Layer 4 of a small transformer language model trained on English Wikipedia (14 layers, counted from 0, width 96). Numbers have three digits each and are written without spaces.
A neuron's activation on a vector x is SiLU(gate . x) times (in . x), where the dot is the dot product.
The model reads these tokens: "il" "v" "est" "ra" " A" "g" "n" "es" " C" "or" "re" "ia" "," " H" "ong" " K" "ong" " e" "arly" " ch" "ild" "h" "ood" " " "ed" "uc" "at" "or" "\n" "-" " Jo" "an"

The vector x that enters this layer's MLP at each token. A number n stands for (n - 500) times 0.0034.
0 "il": 399518479576449398551446396458425655763421476725497574454571518398741343647626528646658341421392883687442414335386331417535286448517416641479378584553536717424389466204498495387484472612402554645571504476399544568418310462199554531182422253885469509653334277537615634491392554826452780339
1 "v": 370471353593681300347482452468723484655301567730415424598771813431534469489381571370426553532452514497606420393439660480549236482379534436611199385245408695482577535354624849510474523566668721548516508651481642442573172331368718372386378370544409719416415255565448660616395812752442307504
2 "est": 562237516780687391568627290443426511649455681650582523503623570436697567388758496629609447617511693590435472451284538383470436068508440558482390378684314520696481460046474325415503339487299515623395447454499512388718272373302527280355633294723483498602596393830670598585261544457475398620
3 "ra": 465488574714541291738598646556555481430439565593399484537866513418489502553690681493462472354217529466507258427552475641372416238451486645394627507325434576725555472246597726346541427282312686400375531459361469469352256766572845534270600239509398645633379139386562484413598657501723515400
4 " A": 360361528579484423623598295692352416589462635443507596519565513568333394600451428587409553397560630295340514384465325603762559350440506590429458471246743218636483583465833729557514524345507410467517583412333479764493308513895582149294262332808593567416528477454508640395316725244648623519
5 "g": 425592601558594241570426417501434663647323625609542608614862487588605471292595297506604376527490653549109563293372492508421149435377472479402350418154507757521905492447443507577415501538576694464342316464469539538478422466595739406393632325541441496422466059588328652595710521423459698546
6 "n": 416639480287406377393526568716590497765222656555389352526674573561663522259486365650636447554303797638272354476201522462510589450465516558335388462454507547268574520651563737519463401403432591486481455422424368500286369596503503589393539495647464672717558029483466729635299557637466598276
7 "es": 404243462456614273436532430345396547521668736592607526397585714367660640494381727626382493368440407472313389313332549588372198450501393662558503493243772332607591582390677684505297387344545751509707496446391405660333429624597599301455459636619268467899421219723536527492346501521579613485
8 " C": 090410506473541369570417316747412288602588533589757491604532540591442358397467465690562346491397602268367538357400482606821322728308451527483386361522715387494518421383661508648467577440431590617604446598519457738634430535659546259437510348704402552298520361595391728594234572273538585615
9 "or": 409474516603451286537525507522537302711628701350278529439715747413473492514467568545461608561447797526295415374352643458046250473318443509715488722508651211508506553552596533632483610440398794703475475590369580710596160324668579226453529369693461500551394318629285644573468577483451371492
10 "re": 249557517456486328714399431624276337528476609769290464465835452497575523413493677446652392502278629485396282533349349542439318457416333600558534492376528762759559496458554639563545586100486698656577501523363348419353324551695455461365509467448371851717460451415597615434422637561334764489
11 "ia": 487316511643516364625534407472297391484615736593635716369535616325516451571531410612412463386354546395326205345451364577447586490553367645339633537371713286624449534364641781322405523451276686430702504288423644439423854562595662508272557372630415654755305281585515637495255504466732546564
12 ",": 689391525427562494326320563388571398542410762574429489209585409592514526348674504747587299522450571297638366294375559534339534558629508584516559490489532488399491530240575436486467317449334662572553427380487777330301557409772592496369385590656554474248633593560754730419287486284544521575
13 " H": 134323492533551522529305521545228527603716661562730526512520571496457504498461414658457373428367646317393783366445427569885482476553743517309580339348483472555626424369581685454548583177506615464390492432473665607388277431582560433296464381501591589304498293550283811520531453354580548578
14 "ong": 464489421362469313572342488433078462563315659752636754253686582526585532435615186655496403621566539688428476656644573352435564378457652492511478497456484470665583658391337630461528548718433702682472538633430514518377576507616499393298463250522071533607366453559317706463406327297613458476
15 " K": 138396533627534331558273529514290350748584636380683468459566632473454389461618510553497371410544515192315615542508587682871550498435626528393467494378433328681683626349790446598356493555450698466567378407428586753563231538478632408337449457487445606333517491361226685656383561235639497424
16 "ong": 449429426355449339573338492458090411513325652775673715269665748497559519461617197667504555653513535629413473664628577382454531343501667453509444508379539482670552643380306648450528553723470789703467507671396541534379551507608520357294469286498081539638387471589343699442371332294577456454
17 " e": 178535636432363397542160525439618513482410567717460495409589486550588532505446473617595289571524537335501262276381296688764607752486253758448442635320613422586331562361769666751456637299489773503512502458340336591573316542598634464407234394686481353324520269512610654483545579248525668596
18 "arly": 716528498478472315604438435324568561608488645691753239405594729482449465537752505667483585256408642582384311239411292450676370350504665465274603603270554384780399645225465618645439333511601603656502338369381445258507545731429388458523440339674373457794592501446461726499275555383480364500
19 " ch": 316210413533468354552277505566566564631539653544832458335549705451324506558617257515528365510478547381514385307403518649677653575455546641353311315579590340449320527252499471500391780615471761710475439455569559362693317554438736445580496319626402527274484305480226767450638826369473537708
20 "ild": 192296516599481510642347553406390484592534626295427524551453588477542571514697497748450554568337616300312463504500604387422490319576665751448524606427706480666582671371355339398412167766457562549471548795365331186566468526238447525462474463723355499722547457653438718536223529450420427361
21 "h": 541326438624452304374244535495403771495523723465728451342708329477220463503506415684397623402463829642265531484502573475671463228563646408510449326372373521493564459575355530521570605537487690806548497600421576522426228494334583493306533409571340708339531083553340696507499549527627401415
22 "ood": 326343498539458404557574360415243297719438723450686534477493699440756490521806547551483354433522576433438547399478398239502496323508617658640480530449642420803776544188507404466487461579339637697539560548197742640524322611361484352393289327635434531724664361653600576421472318348366441537
23 " ": 716374394370685356563377456428635334502325437679367680360556682591518416470571504645365320580456597402399337302570705837598519668535542538432587333602461316773489573062550545525321519212455793499719490449542680524440205479764534311371463330532514575334601203448468763504479624364474635514
24 "ed": 426200407260436466553377470476513556414554664486572587194766811292743546497640547617583464488693543480423552477223478323325343432640601505529527460337608508435682649435507671462336550372558481743388327504383693637535633280304580313272359504556472517639578458526541643567537518501432386595
25 "uc": 351413343365424265595589663533522406447397655605572411568488525385604369667536536487672669700674545463346083429577635454332419663354555454558506528030804573493415420331542774538583620586458375484575499594377260541611588457531462335346561452628403774492464436622335753378437508328403743591
26 "at": 565136494492439321346622437438486529635325640743583447543576464477365532397543493648597620612485762550096333514331551444568597366432750530652432694319381444436673401172507589449406479561389778646622532380624653363638151771655671392272475598392528596695402619434257566495415346253389647567
27 "or": 478423432625473350530506553503527343728618717308249563446721675373416462518495585589502617586482788552334414434363621495052246430321468538755521724473611244466505559536639475704488546407393739688449470570411618695581237325534549269429519391703439454562345311662293620581535531522443344435
28 "\n": 585470566451411362674339585350434176442485774481554544454529689471603512562384516591502273520491766498740454443461556647606545442444623629388430394601737426751433340409557485780243337565488466514510509511572734418292369387501324324321465282725499629359540765359478708388233511385593589572
29 "-": 740418379218612446684423379506555460546452684519568388380564698722579483291249627671408485454436485242357473499582691508556459387698668549315512611493379371614461572339496449591494487379351634537678404629506742671367442443518637489319332232570422422562513595610436699318396756311528416503
30 " Jo": 468434510424457458653427738538325475759530507359456543510436807329649381434767383639508499422240540329472339439530677511552255594407700472293507345571622154693262583228702473476474485564590563586375464646572526553321343811597606556559395364694368609499463555493232716529159729206715473476
31 "an": 573509409417519303515569435605536620566757561324553654379733657482465404647708468722532738309460852388160337454450619451255293487481523420483371362474529499706732587391467547621360256615265612581423577522280445522346526632411557388349562416474322613677450548338521605494276607434613564304

Each question shows the input weights of one neuron of the MLP. A number n stands for (n - 500) times 0.0012.

n110 gate: 604518410572796402666526466432457453570602471557491448451493608384568694430396393666579625445280368404718377620537467517465542375336394390486469633425364565275404476445377410658699504357620310344440353646465311330406570463534566409630499411492430723332479657519438573517537560285435716533
n110 in: 502615531456683494638467549485420563483570503479571481494453554402491580546392472677682488389358519392685484450400514452471497391450533457512564536612568659215429358450461484641747478334458414497540313725447345240497486488502677404642592419548569592353343616582516426467480557362546577525
On which three tokens does it fire most, strongest first? 22 "ood", 25 "uc", 10 "re"

n89 gate: 642378463642607525721585370640397326540653498426541374396594318474480449478366456502320511560530430597713671435569439498507567522437423287451408490725482510467354406297430441713420555509532384373544611624583426380339540559577566616481654629399542390569502440408502705503530585587400500508
n89 in: 483594509416516227630615839363603703473412374519533344415449566453563597485600488566328511500413345448554695621277310452473507561557318506534478580512576486498638456576651619325517585567361501512638353680602523284600349594563574262539398480669547638403648408671485384527366585266581593534
On which token does it fire most, and how strongly? 31 "an", at about 0.091

n161 gate: 437590606465636534554421394369762384767426531454601452443428532376446463565309318408519467470632607411544347443599561336327500517390415508482597622472582446532591626546288541327738586475521362496460595429326361621496453565483651457504307471363335532337673620437496488546399545534523481539
n161 in: 510414287486588559655720629426494545442578458559580517655516499607374345451557524593516546433450426572738405611410383611486479668546627555528464372380486517483638428720553586508416640622517703536479458582483389494484523447513495619582549617625370537574509393509514524469449499495279505452
On which three tokens does it fire most, strongest first? 25 "uc", 2 "est", 1 "v"

n97 gate: 408450513461516566369588645442499583534337380546639467484295555584310591547415440431513435618503479516489326712407417646392485521425633529459512640561738480686551603528473507424432576511485646563503345430387589473387455294540544535483284529376363588617567426456433389701435574348384364506
n97 in: 506481754401542642312426599350475542479545494332574503481473490511298506403314510489415603534602620480461396852617325475367473515519344459497544661563520514657398652371661288416514321650561425527417464330366507566493539503458674439391423434422646486449607371259532690636378677508434364457
On which token does it fire most, and how strongly? 15 " K", at about 0.21

n63 gate: 614583720509572507516628469440437441762493038455620257397406642295647503596352450522617412387428433382517373424673393679406586633479487254488462608559625611296569439702426780417633638498607483585431346666433396393434580510461660399512445421684361746426550552385553391791408395269487504580
n63 in: 565587843501544541459498366571410383678585310298540385539421484340611528544357562534450484438352386518503439488664577450389587531540343310292647592468529573262601338553469576630638508478624513521502410502557352429453361651462706501526390379655409701397535469288426345681433637318518471762
On which token does it fire most? 30 " Jo"

n35 gate: 512435555491536535689476487378512329650448426482542444685554554446597499463413492438694533669387437459563566673607336625424433415413489345477606454632646610477527531450536541420659296518563403418639599389458458482660590515461726412371450490558694575614386524426615540565620529319399393408
n35 in: 439479607442334519611566528313523500736403489581540564587531555423572527347476563512556371388567357431365451532608362541430526297358480360558380445633507465499497515631551657457681454491562608454539589599363515512576635664397559519413527595539593568434565603504481450470518455301504585397
On which token does it fire most, and how strongly? 21 "h", at about 0.12

n101 gate: 389243551478575485485603401611375496422257407362346479486561563674201492448448613442499443475571415622585551453509457621542581680546451435435641602501653678417329806380403620595746292453644319507465341519482677310385671634332492460380544633540599417473535453620357678568609441446588147431
n101 in: 377575492548539423690661410404483573704526514626497522419530636396469515607539310439277381468579581500345421399444537542416432535420589567500567517538424558503465395627480558492726739504646624545653662348577534602375513440300484354413551580516306358422783620695483390297461367274550535494
On which two tokens does it fire most, strongest first? 18 "arly", 24 "ed"

n59 gate: 460456483485607520403398494518573594552517487513469481532516651561607476611543432610452323583523677545409477681574454482458501372610533452416465477384555559562571531509484490425345729558324482493438419438590332411347416562568267497660272343488580389475470487557521262503598622645499502598
n59 in: 528616458525458509479316532461323623510527516438395486422404469489442489677637448542588488602493606412444412485483565466515590424400493423390504478653575529587602551292524549510380658524609497344451440430650340461480447447656534645542424338465652504504459434598619434389407473569466438543
On which token does it fire most? 0 "il"

n223 gate: 626472431558728659505544480480402288431638569467456371586587451484565475570350682602406556431496529424548446465400602476625613542452384494519543523438524362679440633472677440546432389389563477522494472426549461484330673479499404590560688592205610425408520356618411554556739430539292576354
n223 in: 519485390513616598670673590584381339401514644536369470408511362566558496668311578550469483640514507427524615269525769518520565492470321512362441545592528408749300557374547546473549456483612427468534529495491519406483498517545445577509663442287638569509402243538420418454767348460507645373
On which two tokens does it fire most, strongest first? 23 " ", 24 "ed"

n14 gate: 403430367612567527519671463481578586498522660455442469536431462367408551634367458612574362557563409627422442733596411691452419527359517583461399557562603566404400690515466548653399453419585409340495639361442674469451473500379505478359478501469410349371320491514616402517598384557386375298
n14 in: 475504546601634389507477355643466415332642511628393420621528609543426233537565592541633590571576468499495496713380306629526455570501557545559650619366581725444352826488507370466511401569453471371536488481530557451336512610382340560550530653455552484481235316458456401477562496476508408460
On which token does it fire most, and how strongly? 30 " Jo", at about 0.18

n228 gate: 540476581416469473466406494392440712470549420240594380485398527590557482499401583554475422631538315576675522500505645520612474642504269384498272642638384334604428467456423579448555596486643489513445544544521665578661443372752372595529633275485456484475288449533469489570439611519330660496
n228 in: 441461458530599426524383532543455378734508545645388563513726521425486588463433453384470428462616649566305469586472525552484542392417646492614741361318537690434431482504463359686710415546383501475570681525588483602573616570304483313457551593625561366443716562340587384567618297458641233262
On which token does it fire most, and how strongly? 11 "ia", at about 0.13

n107 gate: 439461333509665486499489480401581485512453415495657357393658583474563571503514419592407476494527478467342393597432564510385438508559464470507647613715663610629456324551448614513602558627510363627497599404535591354549434301389356435374393515517488433510503487561377437481618479426585490502
n107 in: 411355393426505400395491651439664566546700451453541392388741387577643448546605401664413604440537305557531581563491371578420472547624373424630495581633503494587379459434487533504559541645412312534543498411540553266538418322518337461485422497655451478528361507482384633585443501427687423469
On which two tokens does it fire most, strongest first? 24 "ed", 2 "est"

n172 gate: 373541460519728561345506604599544464446502434562523694629565512388616369480544603476489438564421367374494574451417524563591636494574598596398576470537512416504542491495480557601617390439316439412470549367555492585585384601557570478375725548647546414367524389576419441471430677611461533571
n172 in: 439487555564598602380448522563611452571512449565560682633530421482676598543602590456510402457498316378453671419568477576639590598529516500472440378459457348524496639466527590681640486439511411426424478435549493441587309520607540446403705450621496499328596451517461388455563511589381574557
On which token does it fire most? 13 " H"

n108 gate: 583578561443592501363573432472585403332409591432330494526389480529485402591528377528489575595444231705400690387680525493396816511429622437691344493470567555618695568618570422680598559404479493559393319522622465710458574537530443559566655500545310392332587467688351390284522687589354621570
n108 in: 477474459292417521405403406266510362465585619521435785566430365595481638462598517359636655665435567461327448367824618498388615420598460528832453559419651509537498475342627467664576382539751327523377504505474543658400520687532563680336614343472526531292577415579410537298678556515336535490
On which token does it fire most, and how strongly? 18 "arly", at about 0.2

n98 gate: 612495479471747772488587380453519564492528512544628524591594516323366470460551670533401459641387421410629646491445431650521393512389468410585410804644454498402513477474572552472490587434565510460479375435493568364442648448329494329454623441499430561343426296655426354384566607409495515359
n98 in: 358633526556445408481524486393631486638485608452553432343314356664626713518543448536371496445516498335290434457608579307368436654574569484446339340588498459469460514472319583426406483490318431510445604547496369599556248445601518686637587431471374579578534611256532586505494425596583549578
On which token does it fire most, and how strongly? 4 " A", at about 0.065

n20 gate: 488543481292290181494509539310583450581475420483673395482473546642679512388420469574419540525457408514624456764434505346253450611308576434521336483683655522556491619594513511271585496477542471580508450393562516441655568460646505495411573372505522454497445410527409459613442484457583568465
n20 in: 448432543526483600678600527416527559505481491545618428323407529408509578587624424549543506479459557322555455581499452440419519500441638404595267535581525352647486501581435354393536444681689574449496269519518233579575528470693597713519489408362568739370504375678600481440420414308542452370
On which three tokens does it fire most, strongest first? 16 "ong", 14 "ong", 30 " Jo"

n195 gate: 447634398533635317373453375493474411483701332570497871280534288458570554555549539428483660749334473581526518583611329516512620051547540594407662590733531842430469470296754651613332333627536334445349503135457726850274608593438744620568736641809460415449414312504640323435627550679326364618
n195 in: 294610140672576389363427340466663369421725434663507638285480235310611419420585601442511780793194625543529423375622397391553547152552744615671613720703556756454441397277647561590223553571515292321473490225603775889322498438475538560505623801639315479504497325549696280513541607635508442469
On which three tokens does it fire most, strongest first? 0 "il", 3 "ra", 2 "est"

n202 gate: 570447756615604486498458650311526410548396251672501617595506439380362496426468374345431509578284576552508505619415543442665484369556547314594600438598479585626373467603743612492439427512349412637456329396675383620455659516342507340412556447579671299527461398500527411533515583680345570402
n202 in: 786359811667600565607550733606448620390403636539595423531604372543534264548341626436773389496557577559464518688512540436560249680546422486734400272353478448380461628677629394367607457345460465484629594503594464430549518317538462310459573319274663562426566387551509583437596473473559596522
On which token does it fire most? 20 "ild"

n145 gate: 481459440579426648327672384574421527274401436658531573495630509672575296402443377367337379563438684476528454475568677606467353606549384521508520406515446297526446699696572562575542533571597583610288453469538439513395401509400595532490453457556773506517533545620543557434432457655586655475
n145 in: 471629629647406434547617459551499371551528468462538417591445563437532503552353491359508575434427450643363413509726581398445484400502530482561597415392614500440494594357477472576563548371413512449543464710371346538330418412373608317406505622485544524538450565569453551502564455321589512542
On which token does it fire most, and how strongly? 4 " A", at about 0.18

n33 gate: 596557625533475554536476630504429507536458424462607275552402592465307563515353536579562513315629554562298358733478479660519317562373342613604453377498559594544471530475587235384775365432599451630688465332545516532345659400441555551318528344306599419530568444607432531303664323462362272442
n33 in: 626433519533337607552516657441565513516537551483628566370382371413479471476743415659467592587405561473532582540493448359483473600389574438569500340470595525620720449505443341449640408505430613457443599389513575636426400576770572428427480345395473663628562435465475476612287581530576603380
On which token does it fire most, and how strongly? 21 "h", at about 0.21

n237 gate: 607488596551487497563410480499345578710503484442434537535503462559502455602436640477477563489385436475736598309494556511382651457409345383519390549415513592351557570477454605474411485498557564449424314552474395476431553403524570481527413584439676517460436542491430479604447495470422519550
n237 in: 477223506448502677563403447489402628658473457396348408712675592645439510493347439393539439569459445583531530413427690430382572700557223562524489451383592469578488496496535360406470431609450480507555557554592406463494483485596332523244419487305669353470508519533331560594566421555475464432
On which two tokens does it fire most, strongest first? 18 "arly", 21 "h"

n193 gate: 397466431492551522340399642386645448574561491777553442496517559449499454465746628716468707541465556474537476448430432550625644282523435457685538734615530699612415419241530454514615173524435492427507662300375759692395560504548330614455481655635496667515478303266504376600654551588413264608
n193 in: 491543579506713345431400510580618383558757526706439603491642333405555357438604507476308607477467560618621613343480468421615572416509556512473682530670395503483385380403503592579279246534277467581572646335388541629349584549506314510645540490577366534477462415343465262608505576808473288635
On which token does it fire most? 0 "il"

n188 gate: 318545524634485408404574501539481330516269477576557359371509340656417581427402548647466524542508455547445450617557614452565479531539451375365558425501601619733455608478423520594482517656630439442685546429651648640420513511467374364347628569408435364659479462697579489637566339547542456595
n188 in: 564383566601422400462574705610687677604762406695423546638528633527576403584439359752525634519633387610517391639447209457535437515454469490747456455463419503560580450731520637339413463530328541537568340643525533681546534433440419438453439426463308516430699461319415505415448657558509337421
On which two tokens does it fire most, strongest first? 16 "ong", 14 "ong"

n224 gate: 416514559468529467680526429430448738455490479445444486705443506515601532472405384554353519559375371423378466572363627525598333450473503668460445621477532331462319565569550375437508455463417619452463517461425563401447488544653563682674506654651385460405622659389492402360621355562380510518
n224 in: 486541617478476569582634352465313638408599519536508454619509583540659567474500385388469523485375426492424420528550669518571380342355675686473410690503432327583345568583552482524574519357525678570460501462420453462459476568570417734554524527677503583402460551384345393349525473610241512441
On which three tokens does it fire most, strongest first? 30 " Jo", 24 "ed", 20 "ild"

n251 gate: 626382495513581604362521568451460438435632439466426433568663563607652356279450662491421549483367516501447566327616484442607651646294294494434486473507592648460604570559374546481397437561413388634577451648447486530547430309535445469501591341562556452491476382504648534426413526558480568516
n251 in: 434452675402507314434501510604483489396410508541551430553431611556453557496478704479582526399562375394490448339394408531562589556461251397533457446407528383559540538482280539547390667455593632298620557647419528415494446580432476690534559348615686589439569544584352406542527358542494438556
On which token does it fire most? 8 " C"

n84 gate: 498362731217321479422625617439391416476473423451428512547514607588548492630412380414458636212560337488536695462448479467402450503680393607511508349421376553542404468547507590407429303512495508612383488571552455423593386530596690486503549491538532476571478604404570738565555418588397329473
n84 in: 424642528777571634377426464561445471624429514692489641480519590362594348478385660593438297491435644572548285534595506589496390441474616433443358496454493555504598544472457402547645751347579551462515477462452467489506677430333542461521428420574421437335426382540527240444510624382573653587
On which token does it fire most? 1 "v"

n75 gate: 543607550393510578389589443450561503493500519632505510475421297584591415509622419305580454590366471531629490502327538323514434502638505476406519504471431407543509664473656338413554407492314552608721497469448487592533482469491371389480336699385649412475601690607526629475583375577470377323
n75 in: 599601710496705330549588501588566477558401518540594484471442264461452414539472560429598469545362523559720459460347573370596455364614472503391468612607506562434519620428621581454246539514375441486611583563469414466386409473497231428481305660415649463475544660524438705540610518699461285544
On which two tokens does it fire most, strongest first? 12 ",", 5 "g"

n157 gate: 669659632533413519629429415485476590680429445513620512453462627404544524539432612419688460394607493505345527405694606486354712528501563608439620441571448531527620522385608467569491567458481626583540564521543275489493402473370615416540561371433478594481420432554449262505507607429733527461
n157 in: 620579464485451461694244550496389433558497587382465466408519504506491585549514589390611511408728549469393572464573622639529502467502336365437465464666566587582444514287460463332375415528427506396616478513511466446396539583446595558461568736399480581395510428479437497531645418506598484685
On which token does it fire most? 15 " K"

n117 gate: 481458467534517329511452530436394244528384532516699499572489603445343535457303455505564806467506389561754525658502440267412565467531583437492514598674597559527534607442438365415368574572585416367474507478417404563649441504595476529438612583506430495553615362506530601462477594596596375394
n117 in: 453441422551475506348649509672536671557602384612449595243417424653688542590579552558416285533500453489358538450434514672547395502618510415556316432500343382400422460649652616495629388574327620523535603368587638451336470492404402336515436514567520441482474536491379336402482481430441602586
On which token does it fire most? 10 "re"

n19 gate: 445493613610369485388487403624500560499493466299532494298472575468630528555477718332546405590507459566530488353638661458645668606484322293415503546438595353614543402391350587480522659443649563458419551478434464450490371558543565712450412464578522634489392629600396591465488327432460552443
n19 in: 469475662595316506439556482619593555498548455361525486367559586568718485686530639238483415617621476536401389374643653449676628587557453346418541530516477464667414404469415503396517608450665596542365490493356460576590392470530463803487371529512477627473440620506383527474533346440432520429
On which token does it fire most? 17 " e"

n60 gate: 593348439513604520513502521619482499566423526331378562398341629561588637623469706417553502507470580625432496462451480488562549454489611548463495569541588438441248358353600394379540352528551408525530375543534126604498500491638536465505633463526754467560572511474475460463589367583535431734
n60 in: 492506568453703361387378470430580449510363468713507615494702483443590559457545554311371431510427508254581569537460678409398462266570616587369475640682519521531483535442576562591462381529464356585575421673584427592575452499476652542611376450677581539605390462549598262645458587590629772375
On which token does it fire most? 2 "est"

n81 gate: 633598426633476538620478535554566413274401511481635420681288430585414506494498483601422354544358433475510607562608543433353488524342552642505752349510457612583334461568617453400493512340574447518685412466253421609597690334488564492537555485543612535588391369428641677530642465307344365390
n81 in: 409747520484671436456375423625562395389504552379397637521661336386651396552467625421566404477664596560445759373486438364477703448638470481524375430423430448339349521469426631554417344485427546424480424600672363531593577350675523621464553290678443741539526617613741526493426508370583501494
On which token does it fire most, and how strongly? 26 "at", at about 0.25

n152 gate: 543704573349522422461533514440553540599496375408433498458292475479471317557310387413531596506483406483434509656592371567445548428629384519482472579404497468545537404478592519218381408559629548510370497485546523392435512548505497337426452431315492514402504408413645615442468544386409563435
n152 in: 568576655441639557445425495449490497404553443444632624555667433413486453483553565505452473479596530475509439559410469433486571443543556455495469513516474594418552516524563554576477558516505541514562523479665509574668518479532402542705521517667600522501470518439418520551450627456485544679
On which token does it fire most, and how strongly? 22 "ood", at about 0.094

n218 gate: 347332479497559495726458578436453661453532480525738405408469610522463708511584541641543469533290343532551437500527423472515633516408524373581490490437320373552484549585599405681523459542402592310478392587532540441548486572620417704584543593451480528490410567335446491567428526679345425424
n218 in: 682625544490536367191512507476426451633554409739366553489420477556519465432376478488479478463458616479442664606540604495575381598414637618422602511395598620470443371475388629610511408527545475605415524443489532445441566481418550438466454303463546522548549510582475659646507489438664399500
On which token does it fire most, and how strongly? 18 "arly", at about 0.26

n177 gate: 619567452547513519545464667540508444428520513426579509362297429506527494619437469417449573412538481439465355404511596470473409378403495568349470377484522421533574404614534521459514773549520451571552358553580477413614524399619475463587430426411579712530558471443486451596525585448564561580
n177 in: 494574564517537486422416445450581518515390525511517593478550332511639501538445452450488505493504508514479550617580456528420413571462502399492587407461486366398482512546480509405630580424428631560587561517613488426577428590417421280459392371358396540620503621503549468376525481598534489599
On which token does it fire most? 20 "ild"

n50 gate: 431619615369456466644408441487564596604483466579655506580540456526561537542611246633358443457449373545642635473496410500513349572741447412466537618603543500416282426633733317528557507338660336437483527482461425355417251493638495514382607544580675604432339484453461611404549455552267401439
n50 in: 521639421488415592548399386359572275461576493445462477446621525549548501542316543568419568721559666385454437240428385449532495665453530568537446640470444490503605514432326561581580419749616528453428606412534405698484514647574533625596525705465422457446567412394526319487339430333741604532
On which token does it fire most, and how strongly? 17 " e", at about 0.39

n248 gate: 472567726495392500267458594480548430433284475344671608354537409572706430531447483335536662368298495423604611606473555582530512425629693293512441566399582287650598634492430625645282645639498673567539486701804478575597480522679410463417454555473588574576452563408683390585533530530445537618
n248 in: 501458329517479504793539443527642475643502357452513539635671641451480642399518568673336346506695586664363445571364403492513551539314394453515674468553544545440559409370416480446728517380614341414518522474332638466486479505449445476474400429495430535413637459540418490545523366405427279361
On which token does it fire most? 24 "ed"

n114 gate: 645406518715519400641578541561651537423277690605434413448309371626589590681435576660387590309532340460575384441500640354635501411644553558529423507666446608374515487532500446602513567688646576285331398562337311398570429680494444326530578623292666476588393458336362396591594662492574603585
n114 in: 507217647426354502481499481541399651496467445315585580421350384448729601529601474607297569457474374503613562361609657317599377451589348480570428359496397506464655571448348526563655323639486710421664627290580472379383111764786548466524495319633660485589489635514326603543540540431522532534
On which token does it fire most, and how strongly? 26 "at", at about 0.41

n58 gate: 504638591444615667435556666608413725471413723617597598529457658468553432404530648414631607589573395589460596418499598560557337586552451468217542404708420490535661503471510674596400587510469611552489509659603396386591235214476397499325452300475616368529420537474688492452327441712452450502
n58 in: 372741615384524609437505589569411648510626536486511402586513523498561635241503671551544518463449404537517395419494690544532374570581520426375466300739583519507356405582371647393471728398564592782644410534450384210507298345454599467408333378477386298447491590604556502617388485534397579613
On which token does it fire most? 1 "v"

n10 gate: 574389277585618659587461631481559419561345361729603409415543560369403534364541689643610410472540460297568485666525389646507450672509607466471510796525491588441487494465435428490449460537590355385340320557437409465423671455497364341353496591396430693545578381567540451563673555358525555445
n10 in: 584266419426645644551525496680437545528506517541299408439443471728582345579528579455642413456602448565579549439602560492516508483612600586414373443521371685544503336456607500452541335410515334460342410579453415576494541538430455511367457642323507418405549605479345690720655502611437535551
On which token does it fire most, and how strongly? 9 "or", at about 0.37